Layer 5 of a small transformer language model trained on English Wikipedia (16 layers, counted from 0, width 128).
A neuron's activation on a vector x is GELU(gate . x) times (in . x), where the dot is the dot product.

Input weights of the MLP neurons that the questions are about. A number n stands for n times 0.0074.
n9 gate: 29 29 2 -45 3 -23 7 14 -12 20 28 3 -6 15 -31 -15 -8 -29 -21 17 44 -16 -19 -12 -20 21 27 -66 -37 13 24 -3 57 -27 11 3 39 -4 -21 -16 48 7 37 70 -14 -21 -25 6 -8 -1 -1 -29 -2 39 -11 24 -17 -37 -21 -15 -4 8 11 7 5 44 7 21 -6 25 -20 2 3 6 -3 -43 25 -13 -22 12 10 5 -19 48 50 58 -2 60 -7 37 -33 14 35 19 -35 19 -17 9 -14 -1 -8 -37 56 -25 15 -21 -16 2 22 17 49 12 -23 -47 -15 23 42 -12 47 2 14 -14 4 21 -12 -25 65 -44
n42 gate: -6 1 -3 6 6 -14 1 -46 -1 -6 -24 27 -11 -9 14 -22 18 8 -15 6 -9 26 13 20 -7 6 3 -6 -8 16 -13 15 22 13 -1 16 25 -6 -15 -5 44 -34 -53 -4 8 34 9 -4 -24 2 14 -35 -3 -10 20 9 -21 -16 -11 -25 -12 25 -1 -6 -4 16 -15 -27 21 -6 24 35 0 -10 -10 3 20 -25 -23 65 -4 32 -17 -4 -21 -20 51 7 -21 -51 -30 29 25 1 10 -3 -3 24 -7 18 -1 13 -1 0 77 9 -7 24 9 23 -35 -42 -16 -7 -39 -34 0 -7 13 -18 -8 38 -17 6 4 25 -3 -43
n64 gate: -5 87 -44 -20 43 -31 -22 -4 15 11 -8 -1 17 -6 19 26 46 -38 4 25 6 -21 2 29 -13 -15 7 58 13 11 -15 39 -5 -11 66 20 -9 42 43 36 34 -31 26 -11 -6 -9 -8 -39 22 -16 -68 -27 -20 9 -36 -6 -18 23 5 5 14 13 -12 -11 45 -35 -3 9 -4 -19 37 -17 0 -5 -20 17 -41 -26 -16 -3 -18 -7 -10 -2 -2 -18 -45 -17 -60 -12 39 -18 13 7 -2 47 -6 -33 27 20 -46 -27 -9 6 -24 -8 -14 36 1 19 -40 -5 28 47 -10 -35 6 3 16 -47 25 -15 -16 38 39 54 5 41
n66 gate: -40 1 -14 -29 -2 -6 -45 25 -38 5 19 -24 40 -22 19 6 -3 25 30 45 25 8 -7 -49 9 -24 -28 13 2 -35 11 9 -6 63 -38 -15 -15 16 44 -4 -22 5 18 -8 -42 28 4 38 6 15 14 25 -23 0 2 5 16 -40 30 -27 -2 -24 25 -4 16 12 -8 -1 -8 59 9 -5 -10 -15 -27 39 -18 -19 -7 4 15 -4 41 29 12 -55 -19 -12 -20 16 -14 5 31 34 -9 76 58 -9 38 8 -22 -2 -12 7 -40 -13 9 28 -40 -71 48 -4 -10 2 -11 15 38 -40 6 -25 -42 -20 -43 43 29 -22 -10 17
n70 gate: -37 -25 40 40 34 -13 9 13 -60 -13 -29 44 -3 45 -19 -36 7 29 -16 -12 -1 2 7 32 0 30 0 25 -12 44 -8 13 -25 -24 24 -22 30 -5 -4 20 36 34 23 10 -50 45 -13 11 5 70 11 6 12 -18 -1 15 15 11 -36 40 -25 17 11 13 15 -52 16 12 -41 36 -11 -21 -18 -21 3 32 17 3 -14 28 6 -23 42 15 -23 53 7 -17 17 2 -19 -2 35 7 6 -29 -25 44 -26 26 43 -2 46 0 31 2 20 -20 -2 0 -44 -33 19 20 -11 -32 -30 53 -44 2 -2 25 18 -14 -27 -31 -44 -69
n79 gate: 4 -8 -2 -4 6 -10 47 13 66 7 -24 12 -5 -12 19 -34 -5 4 43 18 10 -3 -8 -20 15 11 3 -3 49 -43 26 12 17 39 24 34 11 -56 45 6 17 -32 -12 -4 -50 17 9 -69 -47 63 -30 -3 -6 51 -53 7 -8 0 -46 -44 -51 24 15 8 19 -5 -10 -11 -20 -27 7 1 -19 -57 -2 -24 -22 16 -18 65 -21 4 -1 59 21 18 -23 -44 33 2 22 27 12 15 -20 12 14 -1 20 21 -14 29 2 -12 27 -81 -11 30 -17 30 5 -18 35 38 28 38 7 -51 21 31 6 -36 21 -4 -18 27 -25 -38
n91 gate: -12 -9 -26 33 0 -37 -34 32 21 32 -21 5 -23 1 -35 -11 30 -31 12 -42 8 -8 -26 28 34 63 22 8 25 4 -14 -26 58 -33 37 14 4 -2 27 6 -3 -95 -7 17 -20 -24 23 26 -4 -5 -14 19 32 -45 -3 4 -12 -26 -80 41 7 -12 67 57 -6 3 -34 39 13 -9 22 -11 -10 -31 22 -21 -18 -26 -49 9 34 14 -19 -6 54 53 -39 -5 17 -15 -4 -46 -24 -6 4 -3 20 -34 1 -27 13 -14 11 49 -49 21 -8 -11 -4 36 -51 17 -15 58 8 -4 -31 -3 17 1 8 33 5 2 21 -5 -20 -17
n261 gate: -45 -8 -36 -12 17 45 9 44 2 -33 9 11 -25 5 24 11 7 50 55 -3 -41 -40 -34 -2 -61 -13 -26 -45 5 29 -34 -36 -24 1 -6 1 -14 -6 27 65 -38 55 8 -17 35 -4 2 23 2 -43 -17 1 -33 5 -14 14 -18 19 -3 -10 10 3 -7 54 -7 7 -3 -12 -3 -6 59 34 -24 -19 13 -43 29 49 -22 12 39 22 -11 -10 -20 -5 -20 -46 10 -38 -33 -10 -9 -7 -36 -8 -34 1 -27 -21 -14 -7 -43 -18 -5 -8 -3 3 -10 4 -4 51 18 26 -41 -36 -28 -36 -20 0 -57 35 23 -6 -18 55 -4 -1
n304 gate: 31 -20 -25 32 -15 -31 -11 -7 -9 -53 60 -25 -46 3 -19 21 27 -20 7 -27 12 25 35 10 8 39 18 -43 23 -25 -10 -26 -9 29 -1 14 4 -19 -17 1 34 21 -9 -6 -18 -13 8 -4 -28 24 -21 -47 38 3 15 49 20 22 19 -10 -6 -15 -3 -4 53 39 0 -25 -10 -29 -32 45 9 -2 31 19 25 15 -19 12 47 -15 27 15 -14 -29 61 -19 -47 1 -35 28 11 -14 -33 -25 -62 -9 41 10 27 -8 35 -50 -17 -17 0 27 -20 -11 82 4 -4 -33 -11 52 34 -34 22 20 4 -40 -16 -12 -19 -36 -7 -23
n9 in: 55 7 -6 30 26 60 -7 2 -55 11 -47 -17 -61 -2 -17 29 20 -4 47 -8 -2 35 -12 -27 22 -35 25 -44 -19 1 6 -20 -18 -28 28 10 28 30 18 -5 46 17 -24 -33 -6 -19 -7 -26 -54 42 37 7 2 -10 -3 15 -60 11 2 7 -9 -14 21 19 -28 -12 -17 14 -15 -2 11 45 -15 17 6 -22 -3 -3 -11 17 -18 67 -25 37 -22 17 -7 47 -55 14 17 32 44 34 -30 3 6 29 -17 6 -26 3 84 -56 -25 13 8 14 1 -33 -11 16 13 -4 -24 13 47 -22 42 32 29 -24 1 19 50 -1 42 -26
n42 in: -14 34 -46 8 24 22 -3 -24 -10 2 6 38 -7 -45 2 28 -33 -7 2 17 -19 -10 -19 16 -48 -54 -3 39 -45 61 43 58 2 32 17 54 15 24 -23 17 24 -6 -29 -59 -18 3 20 29 19 -22 21 17 -18 -11 5 58 -37 -7 -33 34 -36 10 -33 2 -33 0 -35 12 -2 25 -36 -9 15 34 -17 28 -12 2 15 12 -61 -15 13 -17 -7 -1 20 37 21 -5 61 14 18 24 -4 4 -42 48 -16 -42 64 3 12 44 -24 -42 -22 -24 7 -21 -23 8 30 -8 -5 -36 8 -9 26 -3 29 -3 37 -68 -12 12 -41 35
n64 in: 1 -6 18 -8 -48 -18 5 24 10 -21 -2 6 -12 29 -5 -34 -25 -47 -32 18 4 -6 -2 -48 28 44 -14 -38 -30 2 -6 -30 17 49 -2 -58 41 -57 -40 40 12 -7 8 14 8 -12 39 2 -12 -24 41 16 -25 -2 -11 -5 46 16 37 14 -46 -5 -45 -6 -2 -39 10 -20 -14 -2 -3 -10 19 -19 -26 -36 -37 13 -10 5 13 33 -18 36 -15 -5 0 49 -12 64 32 -6 -8 22 28 -7 -13 -29 -6 -10 -68 -34 -46 -17 -13 -1 -15 -20 -14 -35 -10 -46 -22 -60 -18 36 -22 -24 -31 8 -4 -5 11 26 2 -22 6 -29
n66 in: -41 -18 -10 20 62 -26 44 7 -23 -33 24 -26 67 -10 -20 16 4 8 40 15 38 16 34 -16 3 -21 -2 23 -33 11 12 63 -51 -19 1 12 -14 32 -10 4 -28 -14 -31 33 -40 -23 7 10 -3 -24 19 -14 -29 22 6 -26 39 -12 21 40 22 -9 -14 -1 35 -1 65 -42 38 -30 -20 -23 -51 -30 0 20 8 47 -9 15 15 -70 -30 -55 -24 -30 16 62 1 17 -15 5 -1 25 -16 21 10 -26 -2 33 23 8 -28 -31 30 30 -20 16 35 3 -21 27 32 14 -17 -11 3 31 -2 -55 4 6 39 -10 -13 -4 -29 -6
n70 in: -38 -21 17 50 7 3 22 -7 -35 -30 -4 5 7 30 30 11 13 17 -1 -29 6 13 17 16 25 -31 -31 -30 22 45 -30 -32 24 -25 -27 16 -11 49 16 -37 12 35 -20 -9 -2 7 -11 5 4 -12 -2 -52 -25 -26 6 -2 11 -15 15 30 -6 -10 -12 -39 16 52 13 14 12 5 -48 -32 3 30 56 38 5 14 29 19 48 -8 25 -8 -24 29 34 -57 23 -31 -37 -13 28 -22 -9 -18 -13 30 6 25 -9 38 9 -38 21 36 3 24 39 0 -26 -23 -56 23 1 -7 -48 49 -12 -30 -20 10 7 7 -18 31 -21 -21
n79 in: 69 7 -19 1 40 -8 18 -4 15 58 -30 43 -16 -15 21 8 -13 -16 9 37 -5 41 7 -1 32 -8 -27 -27 18 -62 12 -7 21 18 -1 44 4 -10 30 10 63 3 30 -4 -37 4 16 -81 -66 50 -26 -19 13 33 -5 -7 -29 -7 4 -54 16 15 -7 13 62 -5 33 0 -11 -81 -12 19 -33 -79 3 -9 -10 3 -9 66 -37 20 18 39 -3 -15 -31 -4 18 -11 25 30 8 18 21 -12 -6 -5 -22 10 -14 51 -32 0 18 -30 6 -32 3 -8 34 29 36 2 9 16 2 -26 33 5 -39 -35 -7 2 -15 30 9 -43
n91 in: 1 -3 -46 2 30 46 -33 -18 75 6 26 -9 -16 27 -55 -16 -23 41 -28 -39 1 -38 -3 16 -3 17 1 17 10 43 -38 61 22 -43 -16 -44 17 6 -4 16 28 -37 -31 16 6 -64 -2 6 -40 -7 -32 31 48 -28 54 -38 20 23 -41 21 15 34 20 35 9 -24 -28 -11 13 -1 7 -18 -4 -19 3 52 -11 -4 -42 5 -3 19 10 10 11 -33 10 -19 -26 4 30 -43 -50 -18 -15 -38 3 -6 -17 9 -44 -6 11 -7 7 43 76 34 22 -43 0 7 -18 18 -16 -23 -11 1 -18 60 -1 -20 -29 48 -2 -16 -16 -15
n261 in: -34 -14 -53 -39 23 27 29 1 3 -5 50 31 23 18 9 -10 -12 24 14 13 1 -49 -33 24 -75 -43 -35 -20 -1 16 -20 1 -19 16 -29 11 0 -8 13 36 -37 40 3 -35 57 -5 -16 21 35 19 8 -21 30 8 -22 32 -52 9 -12 -17 2 -3 56 -24 -4 -27 -5 -9 -1 33 32 -17 -38 -16 -13 12 8 -2 12 9 -15 8 2 -17 -4 0 26 -23 -4 -22 -1 -1 4 -47 4 -12 -38 11 -3 -54 19 6 7 -11 -14 -25 -28 32 19 -1 -20 -9 29 -33 -29 18 22 -25 -23 26 -30 30 14 13 -9 -13 25 37
n304 in: 36 34 -1 4 -48 4 10 0 -22 3 -8 5 -19 -9 -32 64 38 -18 -3 24 -29 -9 -14 30 8 -3 28 -9 -26 -32 22 -33 -21 -5 19 -24 1 2 -15 11 -20 -15 -11 -35 -21 -42 8 -23 -3 -6 14 -38 -2 9 30 11 -17 12 15 12 -24 -46 33 -37 33 44 0 7 13 4 2 27 -18 -23 1 13 4 -45 -4 -6 8 14 18 19 5 33 33 -6 -14 -32 -9 8 -1 -11 -43 -6 8 -3 0 19 10 -14 16 -32 -48 23 18 49 -21 -11 19 6 -1 -33 -49 15 -10 8 19 -49 6 -26 -22 -36 65 -9 -1 50

Each question shows a token from some text and the vector x that enters the MLP there. A number n stands for n times 0.035.

"Be": 28 -34 10 53 30 -41 -12 -29 18 24 -25 -29 -20 35 28 44 -37 -18 -20 1 -19 6 21 44 -7 -38 -50 15 8 16 -12 8 -13 -8 9 16 -4 -2 53 8 -10 -18 -1 10 7 14 -16 -3 -11 -2 -19 -24 8 1 -28 24 -5 -5 -9 -40 -50 17 -25 -29 -2 -19 -51 5 -9 7 -11 -4 -7 7 19 -14 20 -14 -8 15 18 -5 20 11 9 -16 43 -9 -14 27 5 -32 -18 -32 17 6 70 -2 -14 18 -17 -13 -1 12 13 -47 -20 18 9 -21 -15 7 3 -1 28 26 -9 -23 3 25 4 11 -49 -29 0 -1 4 31
The neuron with the highest activation: n79

" an": -36 -28 -22 10 20 -30 8 13 -20 -8 -50 -42 -13 -4 10 5 2 15 -12 8 -14 19 9 -1 -3 -24 2 10 -7 -15 -24 -16 -23 -34 4 -2 -16 21 -24 -21 3 14 -2 19 -24 8 48 12 -2 32 -12 -5 28 9 -12 -2 6 -27 1 -30 -30 2 -2 -1 4 -64 0 20 -4 -25 23 27 19 32 0 -5 27 -7 -13 29 -39 -34 15 17 -22 -54 12 -26 29 29 -14 -16 -1 -6 7 41 38 20 -19 -1 -30 19 -8 -16 -39 3 -9 5 17 -23 14 -3 -17 -7 -19 21 -11 37 24 -32 -21 32 -3 -13 15 -38 7 15
The neuron with the highest activation: n66

"nie": -5 -23 7 11 9 14 -7 9 4 8 -28 22 -22 20 10 -4 -15 18 -11 -3 14 32 2 23 -32 -33 -43 12 7 -3 -50 22 -35 25 5 -7 11 28 -9 15 8 -38 -45 -22 -26 15 -41 16 8 23 18 8 1 -16 -26 39 -13 16 56 -18 -31 35 -25 4 -15 -26 -9 -18 -6 9 -5 -27 0 0 40 -11 18 -6 -43 38 10 21 -23 -13 38 -20 16 -2 -26 10 -24 -1 -30 -66 -21 10 -4 4 -22 -3 4 16 -44 1 31 -34 5 -30 20 -5 1 0 -34 11 -43 33 0 26 -6 -29 -28 15 7 -6 -14 -22 34 -16
The neuron with the highest activation: n261

" three": -6 31 -41 -22 7 -31 -13 -13 18 9 -20 -12 -5 -10 17 26 -7 26 5 -14 2 26 9 17 -24 -58 -4 -7 -37 -4 -30 -38 11 -16 -14 3 -21 6 6 -30 -16 41 -23 37 -35 42 43 12 40 42 -25 13 -15 43 -1 32 26 -7 36 -2 -30 15 -16 1 -17 -39 13 23 -20 -56 5 -6 -1 -2 16 -14 6 5 -1 -9 -24 -23 -22 26 0 -23 11 -19 12 0 -20 9 26 9 2 -29 3 -6 14 -7 -30 -9 -3 21 -8 0 -39 -8 33 -20 13 -28 0 7 -41 -13 1 7 -25 -18 -15 -1 -36 -1 -30 5 -30 27
The neuron with the highest activation: n66

" many": 34 -3 -19 -36 6 -19 22 -3 17 24 -39 -32 -1 -6 11 7 6 7 -14 -52 0 30 2 5 -14 -28 6 8 -24 -15 -2 -10 -17 -41 0 0 -10 26 2 -5 -22 26 3 29 -32 19 20 19 7 42 -37 -16 -14 33 -22 3 27 0 2 -31 15 3 3 23 -2 -58 -11 1 -16 -63 43 -5 -7 30 7 -21 26 -7 -17 -3 -13 1 -11 12 4 -27 6 47 15 17 -29 4 -32 -10 30 -53 21 -15 21 -7 6 -2 -1 20 3 -22 -21 -8 32 -22 -8 -12 -3 2 -51 -22 9 18 14 -19 -28 5 -18 -25 -31 -6 -31 -2
The neuron with the highest activation: n304

" Station": 16 -14 -14 9 8 -12 5 -12 13 -16 -26 -25 -34 -13 -14 5 15 -17 -7 22 -18 -4 -7 25 -32 -3 12 3 1 1 -55 12 -10 6 5 12 -3 -16 15 -35 23 -8 -27 0 31 -8 2 51 22 1 -4 -10 13 -8 10 47 48 -14 -18 -1 14 25 -34 -7 -19 -32 -40 -37 13 -7 -40 -29 -22 -27 5 8 -4 -24 -29 34 -5 6 -13 8 -32 -36 15 2 -11 25 15 -2 -7 -28 11 47 38 -2 -19 13 -6 -16 -15 22 6 12 -25 -6 43 0 -25 -29 -68 25 -44 16 -27 5 13 -5 -43 -61 -10 12 -17 11 -27 -9
Which three neurons fire most, strongest first? n91, n42, n64

" first": 29 25 -22 -14 6 -17 -26 8 -2 50 -30 -1 3 -6 -6 15 21 -5 -9 19 -17 -10 16 3 -17 -20 29 27 -14 -13 -22 -8 -3 4 -3 -2 -5 22 39 -2 -7 5 -19 21 0 33 44 40 56 3 -12 3 14 15 9 23 21 -8 43 -15 -10 17 7 -12 2 -39 -9 8 5 -23 -7 -27 4 2 -14 -22 12 38 10 33 -16 -24 -11 26 3 -32 33 -6 25 2 -30 0 -2 -2 8 -45 6 -4 23 10 -34 10 -5 12 -41 -19 -68 -8 14 9 -19 -21 -29 -25 -68 5 -13 45 8 -16 -39 20 -24 -21 -26 -20 -13 20
The neuron with the highest activation: n64

" in": -13 11 2 10 -6 -18 4 9 -11 29 -48 -43 -20 -8 -26 -25 -24 -17 17 8 -36 13 8 13 14 -6 14 0 16 -31 -5 21 -34 -33 11 17 15 32 -8 -18 8 13 -9 -20 19 34 21 -5 1 8 0 -32 3 -2 -13 6 5 -10 1 -19 -25 23 -2 15 -23 -9 -7 7 -3 -42 -15 2 -11 5 6 -14 34 -28 -21 -3 -48 -37 8 25 29 -4 11 1 10 18 -25 -21 11 24 7 38 40 16 6 50 7 -2 -31 -9 -18 -15 -16 -13 19 -19 20 -26 -42 20 -65 -3 -6 57 -15 4 26 4 -40 8 -31 -4 -23 -8
The neuron with the highest activation: n70

" Location": 46 -14 22 -37 9 -7 -3 -12 -7 8 -13 0 -19 3 -8 18 9 -9 -1 41 -2 -4 9 32 -1 -13 1 6 25 -14 -17 28 -31 -26 -8 14 -10 9 15 16 61 -33 4 -6 34 -37 20 43 11 4 -6 14 -3 -21 13 46 20 -8 -27 -52 -36 26 -27 47 -6 4 25 -23 20 -17 3 -45 14 -44 40 -37 -3 -26 -53 7 34 11 -25 46 17 -2 31 12 -7 -2 6 -14 9 -38 32 24 20 3 -2 35 2 -20 -17 11 -2 7 -18 17 20 -31 23 8 -47 -24 -27 -7 10 -10 9 19 9 -4 -7 -11 -9 -18 -6 -21
Which two neurons fire most, strongest first? n91, n9

"el": 1 1 -7 -17 23 23 -7 6 23 2 -41 0 -3 50 -14 -8 -27 -4 -13 -13 10 23 -15 11 -8 3 -25 6 9 -30 -32 39 -15 15 -3 0 10 -16 -28 -17 -12 -1 -44 -47 -35 23 -27 24 7 9 -12 -7 -8 37 -6 36 25 -17 36 -52 -9 18 2 -38 -13 -26 9 24 5 -45 -6 -50 -10 8 23 4 46 -29 8 20 -15 39 -7 13 3 32 1 -14 -10 20 -25 5 -28 -6 -32 28 -7 16 -26 -34 16 -25 -20 15 23 1 -33 -13 39 -17 -11 -2 -3 -14 -10 30 24 10 37 4 -13 0 2 -23 -16 -6 -15 22
Which two neurons fire most, strongest first? n79, n42

" rock": 26 -4 -22 27 7 -17 10 7 3 5 -35 -57 -61 0 -22 32 -17 -16 1 -12 21 8 4 27 -49 7 11 -2 -29 13 13 1 -18 -7 24 1 -28 43 35 -11 -8 -1 -24 -16 7 19 4 47 17 19 -22 -6 1 -23 -6 46 29 7 8 -17 -16 29 5 -6 -12 -53 -4 -32 -27 4 8 -26 32 -15 23 -20 -6 -43 -16 7 21 27 -20 10 -6 30 49 6 3 15 -2 -8 11 2 54 43 15 -15 0 -19 -29 5 -52 18 16 14 1 -4 -11 -6 -12 -7 -56 8 -17 15 -19 31 19 1 -16 -15 -10 -13 18 9 -32 8
Which three neurons fire most, strongest first? n64, n42, n91

"Professional": 15 -23 -32 14 -34 -39 -18 7 -11 4 -3 -2 16 -19 34 -29 20 14 -22 41 27 26 7 19 3 -14 3 -37 -36 10 15 8 -23 -6 7 -29 17 16 -38 -21 28 -4 23 17 -5 4 3 18 20 21 -1 18 6 -7 28 44 19 -40 58 1 -54 -6 -37 8 -39 -7 -12 -13 4 -14 -8 -21 -11 36 7 -36 46 -11 -32 -31 12 -6 -23 7 17 1 -13 -2 -5 18 16 7 -15 4 -10 29 21 22 -26 8 -8 14 -30 3 9 -51 6 -9 -13 -15 -30 2 15 -7 -51 19 -13 16 20 7 -28 -38 -8 10 29 10 5 24
The neuron with the highest activation: n9

" |": 13 17 -6 -11 21 16 -5 13 -6 -10 -44 18 -8 -16 -29 27 -8 -6 5 16 -26 17 -10 37 -11 -15 -9 -12 -35 -41 6 21 -15 -16 -20 -17 -21 -15 -19 -14 26 40 -24 -21 37 6 45 41 28 -13 18 -19 3 26 13 2 6 -11 18 -42 -23 -21 0 0 5 -16 3 3 -48 -46 24 7 -4 19 43 -27 46 1 -4 11 -4 -16 10 -5 -44 -20 24 14 -3 -11 0 -7 -2 -18 11 30 34 -9 29 29 -14 -25 -19 16 3 -26 -44 -27 23 35 8 -29 -43 12 32 -1 7 2 7 -34 18 -11 2 14 14 -5 -3 10
The neuron with the highest activation: n42

" journey": 18 1 16 2 31 20 -13 -9 4 18 -42 -20 -13 6 20 26 -13 23 6 20 -5 -18 -9 19 -44 4 5 18 0 -4 11 13 37 -22 -8 13 -29 25 6 -3 7 11 12 18 4 -5 -5 31 39 18 2 -15 -11 -20 26 66 22 6 -21 -13 -18 29 -5 7 -24 -47 -14 -22 9 -7 -14 -18 41 25 14 -2 3 -54 -17 11 23 21 -12 11 4 -23 31 -19 10 13 -14 -12 13 -25 24 16 16 -37 12 6 -42 -28 -28 29 -12 -12 15 -7 14 -3 -20 -2 -28 -29 -28 25 -35 30 7 -28 -48 2 -41 -14 -23 41 -19 10
Which three neurons fire most, strongest first? n42, n91, n9

" league": 26 9 -7 -12 -1 -19 4 -1 -24 22 -38 -43 8 -4 -7 14 -10 11 8 15 32 8 19 35 -21 -15 38 -16 -24 24 -57 -14 -15 -1 -8 -16 -4 -7 -12 -22 -2 -4 6 30 12 24 50 33 28 56 14 4 -10 -28 -12 32 16 -23 -2 -34 -31 20 -23 9 -2 -27 -23 -32 -8 -14 -19 -13 -27 -35 -9 4 33 -5 -3 31 16 -14 -19 1 17 -4 53 -25 -8 -9 5 -23 -13 -17 -15 -2 -8 -7 15 -2 -20 -6 -25 13 1 -22 6 2 6 5 -30 -58 -56 1 -43 2 -30 29 4 -20 -45 -36 -11 -1 -26 4 -5 2
Which neuron fires most, and how strongly? n70, at about 6.4

"s": 13 2 -32 -13 11 11 1 19 -28 9 -71 -31 -11 -3 7 41 -2 -25 -13 -8 34 -12 -14 16 18 7 -22 -13 15 -30 -48 10 -33 -27 9 -7 -6 -8 12 -3 54 -10 -13 -12 4 16 -11 35 -9 7 -10 -19 -15 -38 -35 13 25 33 -3 -14 -2 13 -3 2 -8 -17 13 11 1 -30 21 -37 -6 10 19 -34 11 -1 0 41 -29 14 0 -23 -1 -3 -7 -7 -19 11 -1 4 -8 -19 12 22 0 -18 -14 -19 -1 -10 -37 2 5 8 18 -35 29 6 -1 -14 -44 12 -33 -32 -7 12 -21 -36 8 -4 -50 -22 -46 -11 0 -3
Which three neurons fire most, strongest first? n64, n70, n91

" face": 2 25 6 -26 12 4 2 -15 0 2 -11 -14 -6 8 -1 -5 -11 -6 20 12 -16 -12 0 17 -37 -49 -8 22 -32 -10 -10 -13 2 8 30 1 -12 15 25 19 -8 20 5 38 -8 0 -4 47 2 9 -72 11 -19 6 25 12 30 -3 -20 -34 -50 47 30 -10 -35 -41 -32 0 -5 -22 3 -9 -3 -26 25 -12 38 13 -9 43 -16 5 -9 14 30 -22 36 -39 19 -14 8 2 -7 -26 2 40 9 7 25 -1 -5 -13 -52 9 3 -16 -36 8 7 6 -25 -10 -43 -27 0 17 3 54 -26 -12 -25 -11 -26 -16 -39 11 -58 27
Which two neurons fire most, strongest first? n261, n42

" K": 10 -4 17 37 8 2 -16 -3 24 -4 -46 -21 -34 7 -21 41 20 21 14 11 25 9 -6 13 5 -10 20 6 34 3 -2 -25 -21 -22 15 16 -17 31 -2 31 16 -16 -22 14 20 -21 35 11 28 -12 -2 -18 -7 -14 -7 29 63 -8 14 -12 -29 -15 -21 -25 2 -44 -37 -24 9 -1 -23 -2 21 24 42 -19 8 -17 -23 28 -28 -13 -5 11 12 -11 66 -3 16 15 -12 2 -16 27 -7 1 7 11 -73 20 -26 -3 -26 29 14 -9 -4 -19 1 -2 11 -10 -58 11 -11 25 -7 -22 -5 12 -9 -8 -34 8 -3 13 56 21
The neuron with the highest activation: n304

"\n": 11 27 -24 18 13 -9 2 -20 -19 -7 -55 7 -33 -19 -4 48 -42 3 -10 -18 -19 2 17 -17 11 -9 -19 -4 -10 -14 1 26 -30 -41 -29 -6 10 -4 -13 17 43 15 18 -17 -10 -19 25 41 -7 7 3 -15 16 10 -23 24 32 -5 24 -11 -33 -25 -11 1 9 -29 -28 -10 0 -6 -17 5 -10 28 12 -10 6 -32 -5 -15 -42 -52 13 -2 5 16 22 12 41 -11 -15 -3 10 -12 -19 3 -25 -40 10 46 14 -31 1 -4 -3 -56 -20 3 -12 2 -3 -20 -63 1 -18 7 38 9 1 26 1 32 1 13 -10 -23 -18 37
The neuron with the highest activation: n304

" on": -29 0 -5 -3 28 -42 6 -4 -18 0 -24 -23 -10 13 -27 -22 -1 23 32 6 -44 16 -8 3 9 -28 -25 18 9 -20 -5 -1 -33 -6 1 22 -2 18 27 -20 11 13 4 -2 4 46 0 6 -18 -12 2 -25 23 4 21 18 17 -17 28 -17 -22 42 2 25 -29 -21 3 0 -3 -19 -45 2 -3 18 1 -30 33 -15 -13 -13 -29 -32 1 22 -8 -17 3 28 29 15 -4 18 -4 28 -25 48 50 5 40 31 5 3 -17 -6 -22 -3 1 -44 23 5 44 -21 -51 29 -54 -2 7 36 -6 5 23 -3 -33 -18 11 -30 -17 5
The neuron with the highest activation: n66

"ist": 37 -23 -33 -7 33 4 -30 28 -40 35 -37 3 -13 -3 10 -2 -35 -21 -6 -22 9 -8 3 28 -23 31 -30 33 -15 -9 -16 2 8 -9 9 12 16 10 -31 -18 -11 23 -5 8 -22 -13 -37 6 -7 25 0 6 25 -43 10 26 32 -33 39 -51 -26 -21 -7 6 16 -36 -10 -7 8 19 33 1 -16 -33 17 -24 30 -21 -10 29 26 18 -19 -19 -13 7 1 -13 -3 31 5 -5 12 -2 -3 38 -41 32 -11 -38 -4 22 5 -23 -4 3 0 -7 37 3 9 -28 -44 -9 -15 -18 -36 -10 -4 -42 18 14 -9 -5 -30 13 16 3
Which three neurons fire most, strongest first? n70, n9, n261

" other": 14 19 -26 -38 11 -16 2 4 -6 24 -47 -44 0 -15 14 -16 -6 18 -19 -17 3 34 -3 46 -18 -26 -15 32 -17 -6 -22 6 -39 -14 -17 -1 -8 9 10 -3 13 23 -14 16 29 33 33 45 16 12 -16 -17 2 34 -11 5 14 2 26 -16 31 -4 -3 3 -8 -58 17 11 -16 -39 0 -26 -24 6 -7 -9 23 21 22 -25 -2 -3 5 24 19 -33 24 14 24 27 -9 -29 -13 6 -39 -43 52 -19 28 -3 -11 19 1 12 -2 -12 -24 -1 -9 -13 3 -4 2 8 -44 -17 -5 32 -31 -43 -27 5 3 -39 -31 8 -11 20
The neuron with the highest activation: n66

" of": -3 40 -6 -22 -6 -14 4 -1 -4 -4 -13 -12 45 -2 5 13 -30 46 25 -17 -7 28 -9 10 20 -12 -11 16 -10 -26 31 39 -5 -32 15 15 -11 5 28 -33 25 32 0 -17 -1 54 10 9 21 16 6 -4 1 22 0 -4 13 11 47 -24 -25 5 -8 3 -24 -34 -19 -16 -12 -33 -2 -23 -26 22 5 17 11 37 -20 20 -27 -56 -14 1 16 -23 23 -12 22 59 -19 -18 -4 -6 -14 10 20 6 17 9 -7 3 -18 3 25 -34 -37 -25 28 19 28 -4 -41 37 -27 -33 -17 12 8 -4 -35 -17 -38 10 -39 -19 -32 23
Which two neurons fire most, strongest first? n66, n79

" also": 32 -12 -28 6 -10 -2 9 6 -25 31 -50 25 -17 -5 -6 -33 -7 23 -13 1 -28 14 10 16 -9 -43 -24 -22 -8 22 -18 -8 -47 -41 7 -18 1 -1 20 -6 31 2 1 3 39 18 -9 23 26 28 -45 -40 -6 10 -2 4 19 -3 22 -24 8 26 -29 -8 -6 -65 -20 14 -5 -20 12 -29 -6 -17 -17 -4 22 19 -14 24 -6 -22 -6 22 -11 -40 40 13 13 21 -11 -23 -27 17 15 -42 24 -25 37 11 -16 -34 -24 29 -6 -12 -9 16 11 -4 26 -15 7 -6 -25 -19 6 14 7 -2 -4 0 -25 -25 -2 -6 -15 -11
Which three neurons fire most, strongest first? n64, n261, n304

" \"": -10 1 -47 37 6 -29 -10 -26 -11 -6 -39 -50 -14 -5 -22 -5 -53 -5 0 -10 -26 8 8 -3 7 -21 -11 -2 -25 -8 -16 6 10 -53 9 -32 -10 -3 20 6 13 2 11 -24 5 -28 34 12 -2 -9 22 20 10 -14 -4 13 -8 -35 45 -33 7 -1 -13 -18 15 -60 -3 2 -29 -21 28 -1 45 18 15 5 32 -8 -10 30 -19 -32 8 3 22 -21 8 6 10 -6 -48 30 -39 19 -7 6 12 2 -19 32 -9 -22 -34 35 -9 -28 -13 -5 8 -13 4 -23 -44 24 -15 10 2 20 5 24 20 10 -5 -26 -21 -3 -6 18
The neuron with the highest activation: n261